Layer 7 of a small transformer language model trained on English Wikipedia (10 layers, counted from 0, width 128).
A neuron adds its activation times its output weights to the MLP's output. To switch it off is to set its activation to zero at one token and run the rest of the model.

Output weights of the MLP neurons that the questions are about. A number n stands for (n - 128) times 0.0031.
n17: 130, 95, 131, 101, 163, 142, 95, 137, 159, 130, 95, 112, 125, 137, 121, 154, 108, 148, 109, 90, 74, 162, 138, 110, 109, 122, 143, 149, 119, 108, 161, 123, 144, 139, 118, 129, 132, 130, 134, 121, 136, 138, 127, 156, 124, 123, 122, 135, 108, 140, 123, 113, 164, 161, 136, 147, 121, 135, 128, 148, 114, 144, 156, 117, 130, 119, 127, 135, 107, 152, 153, 107, 107, 112, 122, 143, 138, 135, 122, 107, 167, 105, 160, 143, 123, 122, 84, 131, 118, 162, 122, 129, 152, 110, 101, 122, 112, 105, 162, 128, 142, 106, 156, 134, 123, 135, 129, 121, 137, 132, 130, 135, 68, 118, 108, 167, 112, 140, 140, 134, 108, 160, 137, 136, 162, 114, 148, 156
n95: 130, 123, 118, 136, 111, 121, 111, 136, 151, 144, 101, 92, 149, 158, 127, 98, 140, 123, 119, 68, 107, 149, 143, 125, 112, 101, 147, 144, 142, 115, 121, 122, 140, 114, 133, 137, 146, 127, 132, 149, 117, 151, 120, 130, 88, 106, 129, 173, 135, 130, 129, 104, 113, 159, 122, 131, 114, 101, 129, 148, 89, 126, 113, 127, 110, 147, 130, 102, 113, 129, 132, 135, 88, 130, 133, 121, 134, 139, 163, 134, 122, 129, 127, 157, 109, 135, 139, 148, 98, 141, 142, 111, 241, 149, 152, 133, 104, 105, 128, 116, 147, 124, 111, 149, 134, 132, 178, 106, 160, 114, 130, 122, 161, 128, 122, 123, 139, 123, 171, 126, 114, 111, 122, 123, 105, 128, 149, 117
n96: 90, 125, 127, 122, 123, 145, 161, 142, 148, 118, 116, 106, 134, 117, 78, 114, 109, 71, 121, 102, 141, 112, 105, 111, 129, 96, 57, 148, 145, 132, 139, 131, 136, 138, 148, 127, 130, 88, 135, 95, 128, 148, 134, 126, 89, 140, 126, 97, 127, 123, 159, 143, 77, 115, 146, 131, 123, 130, 116, 77, 151, 116, 101, 135, 98, 95, 106, 134, 124, 101, 127, 116, 90, 107, 121, 128, 126, 140, 98, 147, 107, 131, 136, 130, 131, 134, 102, 123, 119, 98, 139, 96, 8, 108, 159, 122, 140, 157, 114, 122, 127, 139, 102, 125, 137, 118, 90, 125, 112, 138, 147, 143, 116, 114, 121, 90, 86, 174, 158, 82, 146, 154, 146, 104, 122, 132, 170, 129
n100: 105, 119, 103, 98, 115, 127, 112, 128, 134, 120, 124, 192, 112, 126, 124, 141, 126, 131, 117, 133, 142, 122, 136, 143, 149, 145, 153, 139, 115, 117, 107, 126, 122, 162, 175, 131, 109, 115, 108, 150, 121, 138, 146, 123, 152, 126, 156, 143, 90, 147, 123, 105, 141, 123, 122, 121, 107, 81, 143, 95, 127, 155, 134, 148, 139, 99, 136, 142, 120, 144, 119, 131, 149, 108, 144, 136, 176, 136, 134, 139, 123, 125, 99, 147, 135, 119, 150, 100, 124, 74, 109, 147, 144, 146, 154, 139, 149, 139, 130, 111, 116, 125, 105, 102, 162, 140, 138, 154, 159, 104, 120, 112, 133, 158, 110, 151, 133, 141, 128, 135, 120, 93, 162, 146, 113, 114, 122, 131
n104: 122, 118, 79, 143, 120, 132, 124, 104, 143, 121, 92, 94, 140, 109, 86, 109, 128, 126, 114, 118, 154, 170, 138, 126, 142, 203, 151, 146, 127, 161, 162, 103, 120, 138, 134, 122, 132, 108, 113, 116, 140, 101, 150, 103, 173, 161, 156, 129, 114, 111, 126, 151, 104, 154, 124, 159, 98, 98, 144, 108, 126, 129, 127, 118, 129, 141, 126, 132, 157, 124, 139, 149, 131, 129, 127, 124, 129, 103, 130, 151, 163, 144, 157, 128, 150, 111, 122, 121, 130, 135, 137, 150, 122, 134, 169, 118, 151, 126, 123, 140, 152, 144, 106, 139, 153, 160, 121, 148, 157, 169, 117, 124, 130, 140, 105, 109, 130, 156, 119, 142, 129, 137, 94, 114, 144, 123, 123, 123
n128: 124, 143, 122, 106, 122, 129, 116, 107, 134, 116, 98, 149, 132, 125, 131, 79, 128, 102, 108, 145, 124, 111, 125, 126, 150, 127, 106, 121, 126, 153, 133, 112, 134, 118, 122, 106, 149, 143, 138, 142, 116, 117, 142, 91, 146, 134, 94, 100, 145, 150, 127, 146, 162, 141, 143, 79, 93, 129, 108, 144, 152, 117, 141, 140, 160, 148, 129, 146, 71, 134, 130, 153, 139, 116, 119, 154, 143, 133, 137, 139, 118, 103, 125, 129, 113, 132, 142, 134, 155, 143, 120, 99, 171, 148, 137, 146, 121, 136, 95, 108, 148, 136, 121, 124, 118, 121, 110, 151, 142, 119, 120, 103, 111, 138, 117, 129, 122, 107, 129, 117, 132, 131, 147, 161, 164, 143, 145, 102
n137: 141, 140, 118, 140, 95, 108, 124, 130, 119, 161, 119, 143, 109, 147, 109, 138, 121, 164, 94, 136, 135, 124, 165, 126, 132, 121, 109, 91, 116, 143, 99, 118, 102, 109, 94, 122, 112, 148, 125, 107, 134, 139, 113, 134, 157, 107, 120, 163, 127, 123, 139, 163, 130, 119, 156, 129, 119, 116, 171, 102, 125, 140, 100, 142, 127, 146, 148, 144, 128, 144, 131, 137, 132, 111, 144, 111, 99, 140, 121, 111, 104, 127, 158, 122, 107, 159, 102, 174, 112, 159, 120, 112, 144, 144, 113, 98, 95, 155, 170, 133, 130, 149, 135, 112, 154, 117, 127, 156, 129, 116, 121, 135, 115, 155, 137, 126, 129, 146, 114, 132, 172, 143, 120, 136, 157, 121, 128, 111
n230: 113, 123, 134, 168, 144, 100, 116, 137, 106, 102, 115, 167, 130, 150, 122, 134, 147, 144, 139, 122, 159, 137, 114, 159, 128, 134, 130, 129, 134, 126, 161, 108, 121, 171, 107, 135, 127, 124, 128, 144, 163, 120, 114, 106, 119, 111, 147, 127, 130, 102, 119, 164, 190, 132, 142, 154, 125, 132, 127, 141, 105, 131, 141, 121, 152, 116, 116, 123, 122, 99, 126, 122, 120, 140, 127, 128, 137, 111, 108, 107, 118, 106, 180, 122, 124, 164, 121, 147, 144, 101, 137, 121, 133, 100, 117, 139, 136, 146, 111, 143, 115, 146, 142, 164, 120, 152, 90, 153, 131, 115, 106, 132, 147, 141, 121, 138, 143, 124, 155, 117, 110, 132, 121, 135, 98, 105, 103, 102
n238: 149, 104, 106, 172, 114, 128, 146, 154, 140, 127, 100, 116, 130, 145, 80, 146, 152, 123, 137, 131, 133, 111, 134, 129, 118, 121, 128, 111, 141, 122, 113, 92, 103, 113, 146, 126, 155, 115, 109, 98, 129, 89, 156, 133, 112, 112, 125, 111, 146, 144, 154, 127, 99, 154, 113, 86, 113, 146, 115, 132, 115, 133, 142, 157, 161, 104, 92, 157, 123, 132, 148, 118, 150, 149, 157, 109, 126, 147, 103, 174, 150, 139, 113, 102, 106, 151, 111, 106, 134, 121, 144, 182, 187, 132, 121, 116, 112, 114, 149, 127, 124, 117, 124, 99, 122, 137, 114, 114, 134, 77, 138, 150, 131, 147, 153, 101, 131, 98, 109, 135, 138, 129, 120, 140, 136, 120, 181, 124
n257: 117, 160, 125, 119, 143, 143, 154, 130, 91, 151, 162, 125, 145, 113, 140, 166, 129, 117, 110, 136, 125, 148, 146, 119, 148, 124, 149, 101, 145, 125, 114, 129, 155, 149, 140, 123, 138, 130, 130, 153, 126, 113, 144, 149, 127, 145, 111, 115, 112, 117, 126, 152, 142, 128, 144, 97, 141, 143, 126, 104, 157, 148, 150, 129, 160, 148, 112, 139, 117, 123, 144, 122, 110, 111, 139, 154, 116, 106, 136, 90, 93, 126, 163, 129, 153, 130, 106, 141, 162, 105, 142, 147, 149, 122, 138, 133, 99, 128, 120, 88, 154, 147, 97, 109, 130, 106, 130, 138, 135, 94, 136, 128, 155, 116, 130, 96, 141, 114, 140, 150, 117, 114, 148, 102, 150, 122, 128, 127
n318: 119, 132, 124, 119, 118, 139, 131, 133, 103, 162, 116, 132, 146, 107, 124, 115, 131, 157, 140, 138, 130, 123, 93, 146, 156, 127, 143, 110, 123, 110, 123, 138, 158, 140, 139, 148, 123, 101, 128, 109, 119, 126, 159, 112, 117, 130, 113, 126, 96, 123, 129, 112, 126, 140, 143, 130, 157, 142, 128, 136, 124, 111, 149, 116, 156, 110, 109, 98, 98, 126, 122, 126, 103, 139, 147, 144, 154, 124, 107, 139, 143, 142, 115, 139, 100, 129, 133, 137, 123, 144, 131, 141, 106, 124, 127, 138, 158, 75, 88, 137, 81, 147, 151, 113, 159, 114, 113, 158, 144, 137, 143, 142, 139, 146, 130, 115, 142, 123, 119, 106, 168, 142, 147, 118, 126, 103, 111, 117
n355: 149, 125, 140, 142, 125, 159, 108, 137, 116, 107, 149, 123, 105, 110, 175, 140, 128, 100, 109, 138, 98, 114, 111, 110, 126, 117, 114, 115, 94, 119, 132, 133, 121, 133, 136, 166, 108, 129, 140, 139, 118, 127, 110, 119, 116, 93, 148, 154, 122, 170, 126, 115, 98, 127, 118, 119, 113, 144, 108, 166, 122, 154, 126, 152, 132, 127, 136, 118, 161, 131, 122, 127, 144, 155, 171, 127, 135, 178, 149, 149, 89, 127, 147, 130, 118, 139, 137, 115, 142, 145, 121, 129, 120, 144, 118, 120, 170, 140, 147, 142, 112, 121, 127, 130, 118, 103, 111, 142, 124, 94, 156, 107, 124, 123, 146, 138, 149, 100, 115, 123, 131, 131, 122, 157, 123, 131, 142, 167
n386: 119, 113, 150, 127, 155, 116, 143, 131, 112, 153, 146, 110, 133, 136, 153, 119, 81, 143, 129, 134, 108, 113, 124, 149, 143, 138, 132, 115, 127, 116, 141, 158, 134, 121, 141, 147, 119, 159, 153, 114, 103, 95, 123, 133, 113, 133, 132, 120, 117, 145, 112, 141, 96, 124, 119, 125, 132, 139, 128, 130, 135, 126, 109, 133, 117, 109, 110, 102, 154, 108, 135, 134, 141, 130, 111, 159, 128, 109, 132, 106, 140, 117, 161, 140, 124, 110, 140, 103, 143, 128, 117, 147, 164, 111, 133, 117, 119, 141, 122, 120, 125, 140, 126, 96, 121, 141, 128, 132, 129, 122, 107, 121, 114, 140, 108, 107, 142, 116, 161, 130, 127, 121, 131, 134, 92, 154, 168, 102
n426: 123, 126, 143, 103, 163, 136, 166, 116, 146, 121, 122, 104, 135, 154, 149, 158, 129, 144, 94, 111, 135, 161, 143, 124, 124, 139, 99, 123, 126, 151, 141, 117, 152, 117, 145, 103, 141, 140, 152, 118, 165, 133, 121, 112, 125, 136, 130, 142, 159, 178, 116, 155, 133, 127, 137, 119, 134, 119, 144, 138, 131, 149, 142, 139, 110, 134, 104, 121, 178, 96, 117, 110, 149, 139, 101, 143, 86, 136, 165, 142, 95, 154, 129, 107, 124, 151, 130, 131, 130, 118, 110, 126, 147, 110, 146, 134, 139, 124, 123, 122, 154, 93, 109, 140, 99, 111, 105, 155, 129, 123, 164, 112, 133, 160, 116, 124, 143, 128, 154, 133, 142, 148, 102, 134, 110, 119, 133, 115
n432: 84, 121, 127, 98, 118, 136, 111, 81, 125, 155, 136, 104, 99, 138, 143, 145, 141, 108, 116, 103, 111, 111, 152, 117, 123, 135, 123, 127, 150, 121, 113, 104, 107, 149, 140, 129, 135, 100, 139, 109, 118, 150, 142, 129, 102, 117, 140, 90, 88, 125, 124, 114, 143, 157, 132, 143, 126, 147, 151, 128, 134, 114, 118, 146, 148, 111, 120, 164, 136, 127, 141, 115, 130, 137, 124, 181, 140, 108, 126, 123, 152, 145, 127, 132, 116, 121, 138, 116, 138, 94, 125, 129, 109, 126, 136, 124, 117, 132, 109, 112, 148, 129, 140, 132, 146, 96, 160, 121, 153, 102, 88, 143, 125, 104, 119, 146, 123, 132, 146, 119, 147, 168, 127, 89, 123, 147, 154, 132
n448: 120, 138, 141, 114, 122, 153, 105, 142, 150, 128, 98, 119, 143, 126, 118, 152, 137, 113, 109, 147, 126, 130, 118, 118, 111, 119, 130, 167, 167, 123, 132, 118, 116, 152, 123, 156, 108, 122, 130, 106, 145, 137, 179, 99, 140, 95, 84, 103, 116, 108, 151, 132, 145, 166, 103, 139, 118, 110, 153, 111, 111, 147, 115, 136, 104, 143, 119, 135, 122, 130, 133, 145, 177, 122, 143, 92, 140, 150, 118, 136, 118, 125, 93, 140, 114, 113, 138, 173, 120, 142, 131, 112, 88, 133, 93, 132, 126, 130, 137, 138, 122, 114, 139, 147, 144, 144, 152, 141, 151, 105, 143, 139, 131, 116, 137, 116, 122, 119, 104, 160, 144, 143, 147, 140, 167, 99, 130, 116

Each question names a token from some text and the token that comes next. It shows the activations a of the neurons there, in the order above. A number n stands for (n - 128) times 0.095.

Then comes g, the gradient of the next token's log-probability with respect to the MLP's output, scaled to length 1. A neuron's effect is roughly proportional to its activation times (output weights . g). A number n stands for (n - 128) times 0.0031.

"ant", then "a"
a: 127, 129, 107, 123, 128, 128, 130, 129, 126, 128, 129, 128, 128, 127, 128, 126
g: 68, 143, 128, 186, 124, 115, 104, 151, 121, 121, 133, 188, 134, 104, 69, 137, 123, 130, 143, 125, 156, 164, 133, 92, 161, 118, 131, 119, 168, 159, 134, 143, 143, 110, 163, 133, 114, 134, 36, 122, 145, 145, 108, 142, 150, 120, 150, 157, 200, 122, 131, 155, 119, 175, 114, 113, 126, 127, 129, 125, 167, 177, 112, 105, 142, 108, 69, 103, 160, 126, 154, 105, 187, 144, 144, 92, 146, 104, 125, 136, 158, 86, 130, 127, 154, 144, 137, 117, 144, 153, 84, 170, 148, 117, 175, 150, 198, 146, 116, 133, 141, 113, 146, 121, 158, 111, 164, 125, 155, 126, 134, 26, 131, 167, 158, 138, 126, 162, 117, 142, 118, 137, 96, 145, 81, 138, 121, 154
Which neuron, switched off, lowers the next token's probability most? n96

";", then " A"
a: 129, 130, 128, 135, 150, 127, 129, 130, 126, 127, 128, 127, 128, 126, 128, 129
g: 81, 137, 146, 104, 171, 154, 84, 164, 100, 112, 153, 143, 122, 157, 124, 111, 160, 106, 109, 133, 122, 121, 134, 121, 184, 78, 124, 124, 107, 143, 86, 169, 182, 125, 124, 140, 142, 148, 145, 132, 154, 137, 155, 92, 119, 54, 110, 145, 155, 75, 145, 131, 176, 111, 161, 203, 119, 98, 85, 161, 153, 161, 134, 156, 135, 149, 134, 145, 109, 156, 82, 143, 150, 127, 147, 92, 132, 104, 98, 146, 89, 104, 70, 136, 175, 134, 128, 102, 87, 131, 123, 123, 113, 98, 109, 134, 67, 142, 153, 215, 112, 126, 110, 120, 123, 183, 141, 109, 90, 113, 128, 123, 122, 140, 157, 138, 97, 124, 99, 173, 106, 148, 102, 135, 109, 121, 131, 76
Which neuron, switched off, raises the next token's probability most? n104

"ook", then "."
a: 129, 127, 128, 128, 128, 152, 128, 134, 126, 134, 128, 128, 126, 127, 125, 126
g: 105, 138, 157, 117, 81, 159, 114, 98, 117, 131, 99, 92, 148, 165, 98, 124, 86, 159, 107, 69, 135, 182, 139, 116, 138, 88, 164, 109, 149, 128, 96, 78, 112, 82, 81, 91, 144, 154, 164, 137, 136, 112, 161, 94, 150, 155, 120, 161, 123, 123, 117, 132, 139, 147, 89, 109, 105, 98, 138, 123, 155, 143, 111, 103, 95, 144, 103, 131, 111, 177, 144, 172, 95, 80, 113, 123, 135, 145, 102, 131, 110, 90, 104, 117, 151, 160, 97, 153, 109, 174, 134, 124, 117, 83, 129, 110, 117, 182, 40, 102, 137, 141, 163, 108, 112, 192, 114, 101, 102, 114, 147, 81, 126, 167, 110, 84, 103, 113, 131, 92, 122, 96, 124, 173, 177, 115, 127, 163
Which neuron, switched off, lowers the next token's probability most? n128

" K", then "ur"
a: 128, 7, 145, 127, 128, 129, 128, 124, 128, 127, 129, 126, 127, 128, 129, 128
g: 127, 166, 139, 155, 135, 121, 154, 100, 138, 138, 158, 102, 114, 86, 111, 131, 147, 105, 125, 148, 133, 98, 133, 117, 70, 93, 115, 147, 100, 135, 110, 149, 70, 70, 77, 131, 138, 154, 94, 114, 142, 158, 121, 205, 104, 110, 83, 110, 164, 111, 136, 158, 126, 149, 91, 110, 113, 146, 154, 150, 151, 190, 157, 130, 98, 120, 120, 122, 139, 122, 221, 171, 150, 133, 116, 115, 161, 112, 135, 136, 84, 160, 130, 107, 95, 84, 105, 150, 86, 171, 164, 151, 142, 82, 97, 121, 116, 122, 164, 162, 110, 108, 115, 107, 114, 58, 103, 110, 152, 150, 148, 71, 142, 156, 103, 118, 123, 155, 78, 151, 150, 163, 116, 158, 138, 118, 127, 139
Which neuron, switched off, lowers the next token's probability most? n95

" loc", then "ate"
a: 127, 128, 131, 127, 126, 125, 128, 127, 126, 121, 130, 129, 128, 128, 126, 128
g: 182, 102, 134, 136, 98, 110, 126, 83, 186, 162, 88, 96, 133, 156, 154, 83, 130, 141, 133, 139, 156, 148, 170, 145, 118, 94, 140, 160, 88, 93, 142, 89, 115, 166, 168, 153, 103, 98, 158, 138, 111, 138, 161, 89, 156, 133, 164, 132, 158, 145, 166, 138, 175, 115, 135, 140, 169, 123, 170, 166, 111, 135, 184, 131, 108, 127, 144, 98, 130, 178, 78, 178, 145, 151, 89, 106, 116, 118, 158, 97, 157, 152, 125, 114, 120, 119, 134, 133, 141, 110, 176, 113, 135, 133, 149, 128, 180, 128, 151, 207, 120, 156, 151, 134, 173, 130, 133, 132, 157, 133, 91, 99, 165, 185, 122, 125, 128, 144, 124, 148, 144, 82, 177, 113, 124, 113, 120, 197
Which neuron, switched off, lowers the next token's probability most? n257

";", then " "
a: 128, 129, 129, 133, 144, 129, 118, 123, 129, 125, 129, 122, 129, 126, 147, 127
g: 170, 161, 149, 88, 128, 122, 140, 114, 162, 149, 107, 104, 92, 116, 131, 196, 116, 77, 125, 138, 163, 137, 177, 150, 128, 151, 127, 74, 151, 129, 151, 123, 65, 125, 155, 179, 125, 105, 125, 160, 111, 106, 121, 100, 142, 102, 135, 134, 101, 93, 112, 133, 125, 198, 117, 94, 116, 137, 128, 87, 145, 103, 131, 125, 129, 119, 135, 92, 120, 97, 117, 126, 114, 123, 120, 131, 118, 137, 164, 131, 151, 132, 179, 125, 97, 158, 125, 124, 127, 114, 142, 71, 101, 116, 109, 92, 145, 94, 127, 68, 176, 87, 116, 69, 163, 27, 119, 90, 113, 114, 117, 80, 144, 124, 137, 145, 54, 120, 147, 123, 136, 175, 128, 93, 90, 140, 114, 130
Which neuron, switched off, lowers the next token's probability most? n432

" a", then " cl"
a: 127, 137, 129, 130, 139, 128, 129, 128, 119, 130, 133, 127, 128, 128, 130, 127
g: 128, 98, 163, 173, 128, 125, 115, 157, 152, 90, 99, 97, 144, 143, 151, 114, 87, 151, 89, 113, 137, 175, 148, 94, 149, 134, 107, 178, 140, 177, 131, 137, 142, 140, 89, 162, 143, 181, 152, 109, 133, 146, 126, 168, 137, 112, 141, 117, 119, 163, 108, 177, 143, 160, 146, 112, 97, 131, 123, 133, 131, 104, 113, 130, 96, 149, 118, 139, 109, 108, 90, 95, 121, 170, 149, 134, 122, 111, 125, 138, 46, 97, 110, 109, 147, 123, 131, 124, 134, 65, 109, 113, 128, 95, 96, 137, 67, 155, 158, 125, 119, 101, 131, 151, 117, 105, 125, 112, 214, 195, 123, 73, 146, 124, 118, 153, 158, 181, 129, 173, 148, 152, 136, 95, 161, 196, 81, 146
Which neuron, switched off, lowers the next token's probability most? n238

" d", then "ay"
a: 129, 90, 129, 126, 130, 128, 129, 126, 129, 105, 128, 128, 128, 129, 126, 126
g: 151, 113, 120, 136, 113, 140, 94, 119, 143, 153, 110, 121, 128, 95, 101, 73, 137, 135, 136, 121, 133, 207, 166, 110, 68, 206, 127, 148, 119, 98, 115, 156, 96, 128, 118, 131, 154, 122, 88, 111, 145, 121, 127, 105, 117, 121, 141, 140, 92, 135, 111, 159, 124, 136, 126, 147, 65, 125, 144, 142, 90, 108, 63, 163, 75, 154, 125, 94, 126, 158, 130, 110, 180, 119, 47, 83, 116, 129, 130, 88, 112, 112, 158, 155, 101, 116, 125, 144, 133, 144, 152, 144, 135, 102, 135, 104, 152, 151, 173, 143, 112, 72, 167, 143, 178, 180, 167, 187, 182, 97, 115, 94, 122, 123, 135, 151, 109, 130, 156, 128, 164, 103, 145, 138, 103, 144, 104, 162
Which neuron, switched off, lowers the next token's probability most? n257

"ies", then " of"
a: 132, 127, 128, 129, 128, 137, 138, 128, 145, 133, 130, 65, 124, 128, 139, 126
g: 182, 95, 89, 204, 168, 80, 180, 142, 112, 135, 83, 127, 150, 97, 121, 156, 165, 143, 159, 156, 67, 61, 111, 114, 89, 139, 114, 161, 150, 147, 92, 90, 114, 76, 132, 108, 135, 114, 119, 138, 123, 119, 91, 85, 122, 122, 65, 145, 133, 122, 128, 133, 146, 100, 151, 167, 86, 120, 69, 162, 119, 122, 179, 141, 169, 140, 88, 144, 126, 117, 124, 117, 142, 126, 116, 105, 87, 135, 119, 85, 143, 104, 180, 147, 136, 136, 86, 168, 142, 156, 156, 138, 127, 123, 130, 156, 83, 116, 188, 143, 163, 145, 129, 125, 127, 87, 126, 142, 123, 112, 133, 138, 149, 151, 88, 90, 138, 121, 155, 175, 109, 116, 110, 99, 110, 105, 142, 103
Which neuron, switched off, raises the next token's probability most? n432

" P", then "ed"
a: 128, 114, 149, 132, 127, 132, 128, 117, 75, 126, 131, 128, 129, 128, 128, 129
g: 165, 123, 149, 119, 144, 152, 157, 156, 117, 130, 130, 93, 115, 120, 132, 97, 116, 179, 109, 97, 108, 191, 90, 110, 116, 176, 120, 131, 105, 108, 122, 104, 111, 176, 98, 121, 123, 89, 105, 66, 114, 89, 131, 152, 141, 89, 144, 117, 183, 122, 163, 141, 131, 119, 170, 150, 87, 147, 97, 110, 158, 90, 153, 82, 143, 107, 157, 146, 121, 91, 220, 119, 142, 86, 123, 144, 163, 158, 79, 93, 133, 141, 131, 131, 105, 130, 185, 146, 150, 145, 129, 86, 132, 112, 129, 136, 165, 152, 152, 177, 95, 134, 129, 138, 168, 110, 111, 174, 101, 148, 107, 156, 146, 101, 162, 140, 101, 94, 116, 103, 99, 151, 73, 90, 143, 93, 105, 98
Which neuron, switched off, raises the next token's probability most? n230

"ap", then "s"
a: 149, 128, 127, 127, 129, 132, 123, 133, 132, 125, 129, 128, 128, 127, 148, 130
g: 123, 148, 133, 104, 139, 112, 96, 171, 92, 137, 169, 104, 145, 96, 138, 140, 121, 144, 145, 133, 150, 179, 102, 123, 151, 198, 133, 125, 114, 99, 176, 120, 164, 98, 125, 84, 166, 123, 174, 158, 139, 152, 73, 119, 106, 137, 91, 117, 141, 153, 120, 129, 104, 119, 126, 87, 126, 123, 114, 181, 149, 89, 103, 136, 121, 134, 128, 95, 126, 80, 163, 170, 151, 149, 85, 173, 145, 127, 136, 92, 142, 122, 142, 196, 164, 135, 166, 100, 105, 154, 160, 96, 124, 106, 135, 141, 55, 100, 159, 131, 135, 127, 121, 125, 173, 160, 73, 148, 134, 114, 88, 75, 162, 103, 139, 158, 87, 65, 129, 97, 126, 126, 154, 187, 115, 127, 111, 118
Which neuron, switched off, raises the next token's probability most? n432

" D", then "um"
a: 130, 59, 135, 128, 127, 127, 126, 128, 105, 126, 129, 130, 127, 128, 128, 130
g: 145, 162, 116, 91, 99, 96, 88, 116, 159, 99, 103, 67, 137, 105, 116, 113, 121, 85, 157, 153, 104, 100, 139, 99, 103, 112, 112, 152, 136, 101, 146, 103, 156, 80, 139, 101, 128, 133, 141, 107, 141, 126, 105, 82, 83, 162, 160, 99, 153, 104, 117, 150, 134, 119, 98, 158, 158, 103, 94, 143, 152, 164, 130, 207, 93, 159, 103, 114, 130, 142, 78, 90, 122, 117, 141, 132, 154, 157, 139, 122, 176, 102, 158, 88, 99, 149, 81, 120, 133, 182, 154, 109, 116, 159, 113, 95, 174, 108, 119, 179, 176, 112, 155, 207, 131, 86, 108, 132, 193, 164, 131, 134, 105, 157, 108, 82, 105, 123, 111, 161, 125, 134, 117, 136, 143, 126, 110, 145
Which neuron, switched off, raises the next token's probability most? n95

"iss", then "il"
a: 126, 138, 128, 128, 127, 128, 125, 118, 128, 139, 130, 128, 126, 127, 131, 131
g: 189, 128, 127, 141, 117, 142, 106, 203, 122, 130, 177, 103, 130, 149, 149, 127, 127, 105, 149, 163, 115, 133, 94, 137, 166, 100, 147, 87, 85, 127, 133, 183, 136, 101, 96, 140, 98, 114, 122, 174, 128, 149, 175, 198, 42, 127, 160, 130, 63, 147, 107, 162, 158, 136, 134, 102, 107, 121, 124, 99, 111, 113, 104, 131, 123, 141, 135, 143, 124, 154, 175, 118, 88, 141, 110, 102, 137, 128, 102, 103, 106, 162, 134, 98, 157, 140, 130, 140, 156, 140, 116, 96, 115, 155, 134, 80, 126, 115, 112, 142, 110, 171, 164, 91, 88, 128, 166, 95, 108, 130, 141, 86, 137, 114, 127, 85, 186, 122, 134, 115, 118, 118, 138, 132, 150, 226, 127, 152
Which two neurons, each switched off alone, lower its probability most, in order? n257, n230

" S", then "ant"
a: 127, 118, 147, 127, 129, 123, 130, 128, 117, 128, 128, 117, 144, 128, 128, 130
g: 172, 129, 149, 119, 108, 118, 137, 193, 142, 125, 215, 55, 117, 128, 152, 76, 69, 121, 110, 121, 102, 146, 171, 111, 96, 109, 110, 148, 167, 163, 141, 125, 149, 98, 144, 119, 118, 118, 174, 143, 143, 90, 159, 90, 123, 169, 127, 107, 199, 105, 117, 198, 108, 141, 120, 165, 100, 120, 122, 114, 143, 85, 158, 116, 148, 114, 148, 97, 128, 141, 110, 123, 95, 143, 128, 156, 169, 126, 104, 107, 133, 114, 52, 143, 118, 143, 148, 148, 139, 161, 130, 152, 128, 165, 154, 137, 128, 193, 161, 175, 143, 150, 126, 79, 103, 152, 112, 141, 140, 130, 68, 97, 131, 100, 115, 146, 146, 149, 112, 129, 141, 113, 147, 129, 166, 161, 128, 135
Which two neurons, each switched off alone, lower its probability most, in order? n386, n96

",", then " they"
a: 123, 139, 122, 129, 128, 126, 130, 128, 127, 125, 128, 119, 145, 128, 131, 128
g: 102, 143, 137, 108, 82, 173, 141, 100, 121, 114, 111, 125, 143, 139, 142, 97, 139, 82, 134, 139, 118, 134, 157, 121, 121, 150, 137, 145, 91, 87, 96, 148, 69, 120, 142, 123, 131, 108, 150, 131, 120, 148, 156, 101, 50, 93, 167, 160, 230, 187, 141, 119, 114, 112, 124, 132, 82, 133, 114, 116, 141, 96, 145, 127, 133, 159, 105, 143, 137, 123, 133, 158, 122, 127, 90, 84, 150, 142, 110, 176, 120, 108, 124, 158, 159, 117, 172, 159, 178, 162, 102, 109, 143, 116, 117, 169, 116, 205, 92, 94, 121, 160, 106, 172, 141, 101, 126, 158, 115, 123, 121, 154, 122, 151, 132, 134, 66, 151, 157, 138, 105, 97, 168, 136, 160, 132, 130, 198
Which neuron, switched off, raises the next token's probability most? n386

" W", then "at"
a: 128, 127, 159, 131, 127, 129, 129, 128, 111, 125, 131, 128, 128, 153, 127, 128
g: 131, 184, 118, 97, 107, 147, 155, 95, 172, 105, 133, 149, 90, 159, 173, 85, 144, 75, 127, 119, 128, 72, 118, 136, 96, 114, 166, 161, 51, 132, 136, 163, 119, 161, 118, 127, 137, 109, 109, 125, 129, 121, 109, 122, 190, 149, 148, 141, 120, 131, 108, 143, 132, 135, 137, 102, 110, 128, 126, 120, 136, 82, 175, 160, 118, 138, 86, 98, 92, 104, 136, 139, 98, 153, 88, 164, 121, 138, 162, 76, 125, 190, 145, 116, 125, 129, 184, 143, 139, 140, 133, 128, 132, 145, 94, 212, 153, 180, 139, 133, 115, 92, 107, 69, 135, 163, 141, 146, 160, 142, 140, 107, 148, 151, 91, 115, 129, 134, 123, 115, 143, 160, 170, 171, 61, 136, 137, 165
Which neuron, switched off, lowers the next token's probability most? n238

"us", then "ing"
a: 88, 126, 129, 128, 129, 128, 127, 124, 125, 128, 128, 128, 127, 127, 125, 143
g: 166, 156, 134, 136, 156, 132, 117, 144, 119, 106, 167, 188, 137, 154, 93, 190, 118, 72, 139, 149, 160, 126, 119, 149, 118, 134, 137, 145, 123, 91, 71, 146, 102, 157, 200, 140, 193, 107, 106, 95, 153, 101, 99, 119, 148, 144, 95, 137, 100, 137, 145, 108, 107, 112, 141, 135, 120, 143, 122, 100, 101, 121, 110, 191, 164, 162, 174, 143, 111, 74, 113, 107, 134, 124, 103, 117, 95, 83, 164, 142, 141, 73, 111, 85, 110, 111, 58, 75, 116, 130, 83, 148, 109, 158, 144, 154, 99, 165, 111, 122, 164, 178, 152, 81, 125, 121, 150, 111, 134, 116, 125, 151, 118, 124, 93, 113, 123, 113, 166, 110, 140, 146, 167, 133, 95, 109, 110, 83
Which neuron, switched off, lowers the next token's probability most? n17

"ist", then "m"
a: 126, 128, 128, 126, 130, 127, 128, 128, 117, 128, 158, 130, 130, 125, 128, 127
g: 124, 159, 132, 109, 120, 85, 159, 99, 101, 123, 142, 184, 118, 106, 99, 183, 145, 108, 132, 120, 95, 47, 119, 69, 206, 176, 113, 141, 117, 155, 102, 136, 91, 138, 202, 144, 142, 145, 169, 98, 113, 130, 155, 145, 130, 133, 60, 100, 130, 79, 193, 131, 160, 109, 97, 138, 142, 167, 131, 142, 121, 155, 101, 136, 108, 143, 161, 131, 122, 132, 128, 114, 137, 111, 132, 143, 144, 104, 101, 131, 130, 184, 148, 97, 122, 113, 158, 105, 110, 105, 136, 105, 126, 90, 78, 114, 156, 80, 105, 83, 99, 132, 129, 76, 152, 175, 92, 144, 128, 111, 155, 127, 145, 134, 128, 168, 121, 104, 147, 125, 161, 149, 153, 132, 119, 178, 110, 137
Which neuron, switched off, lowers the next token's probability most? n318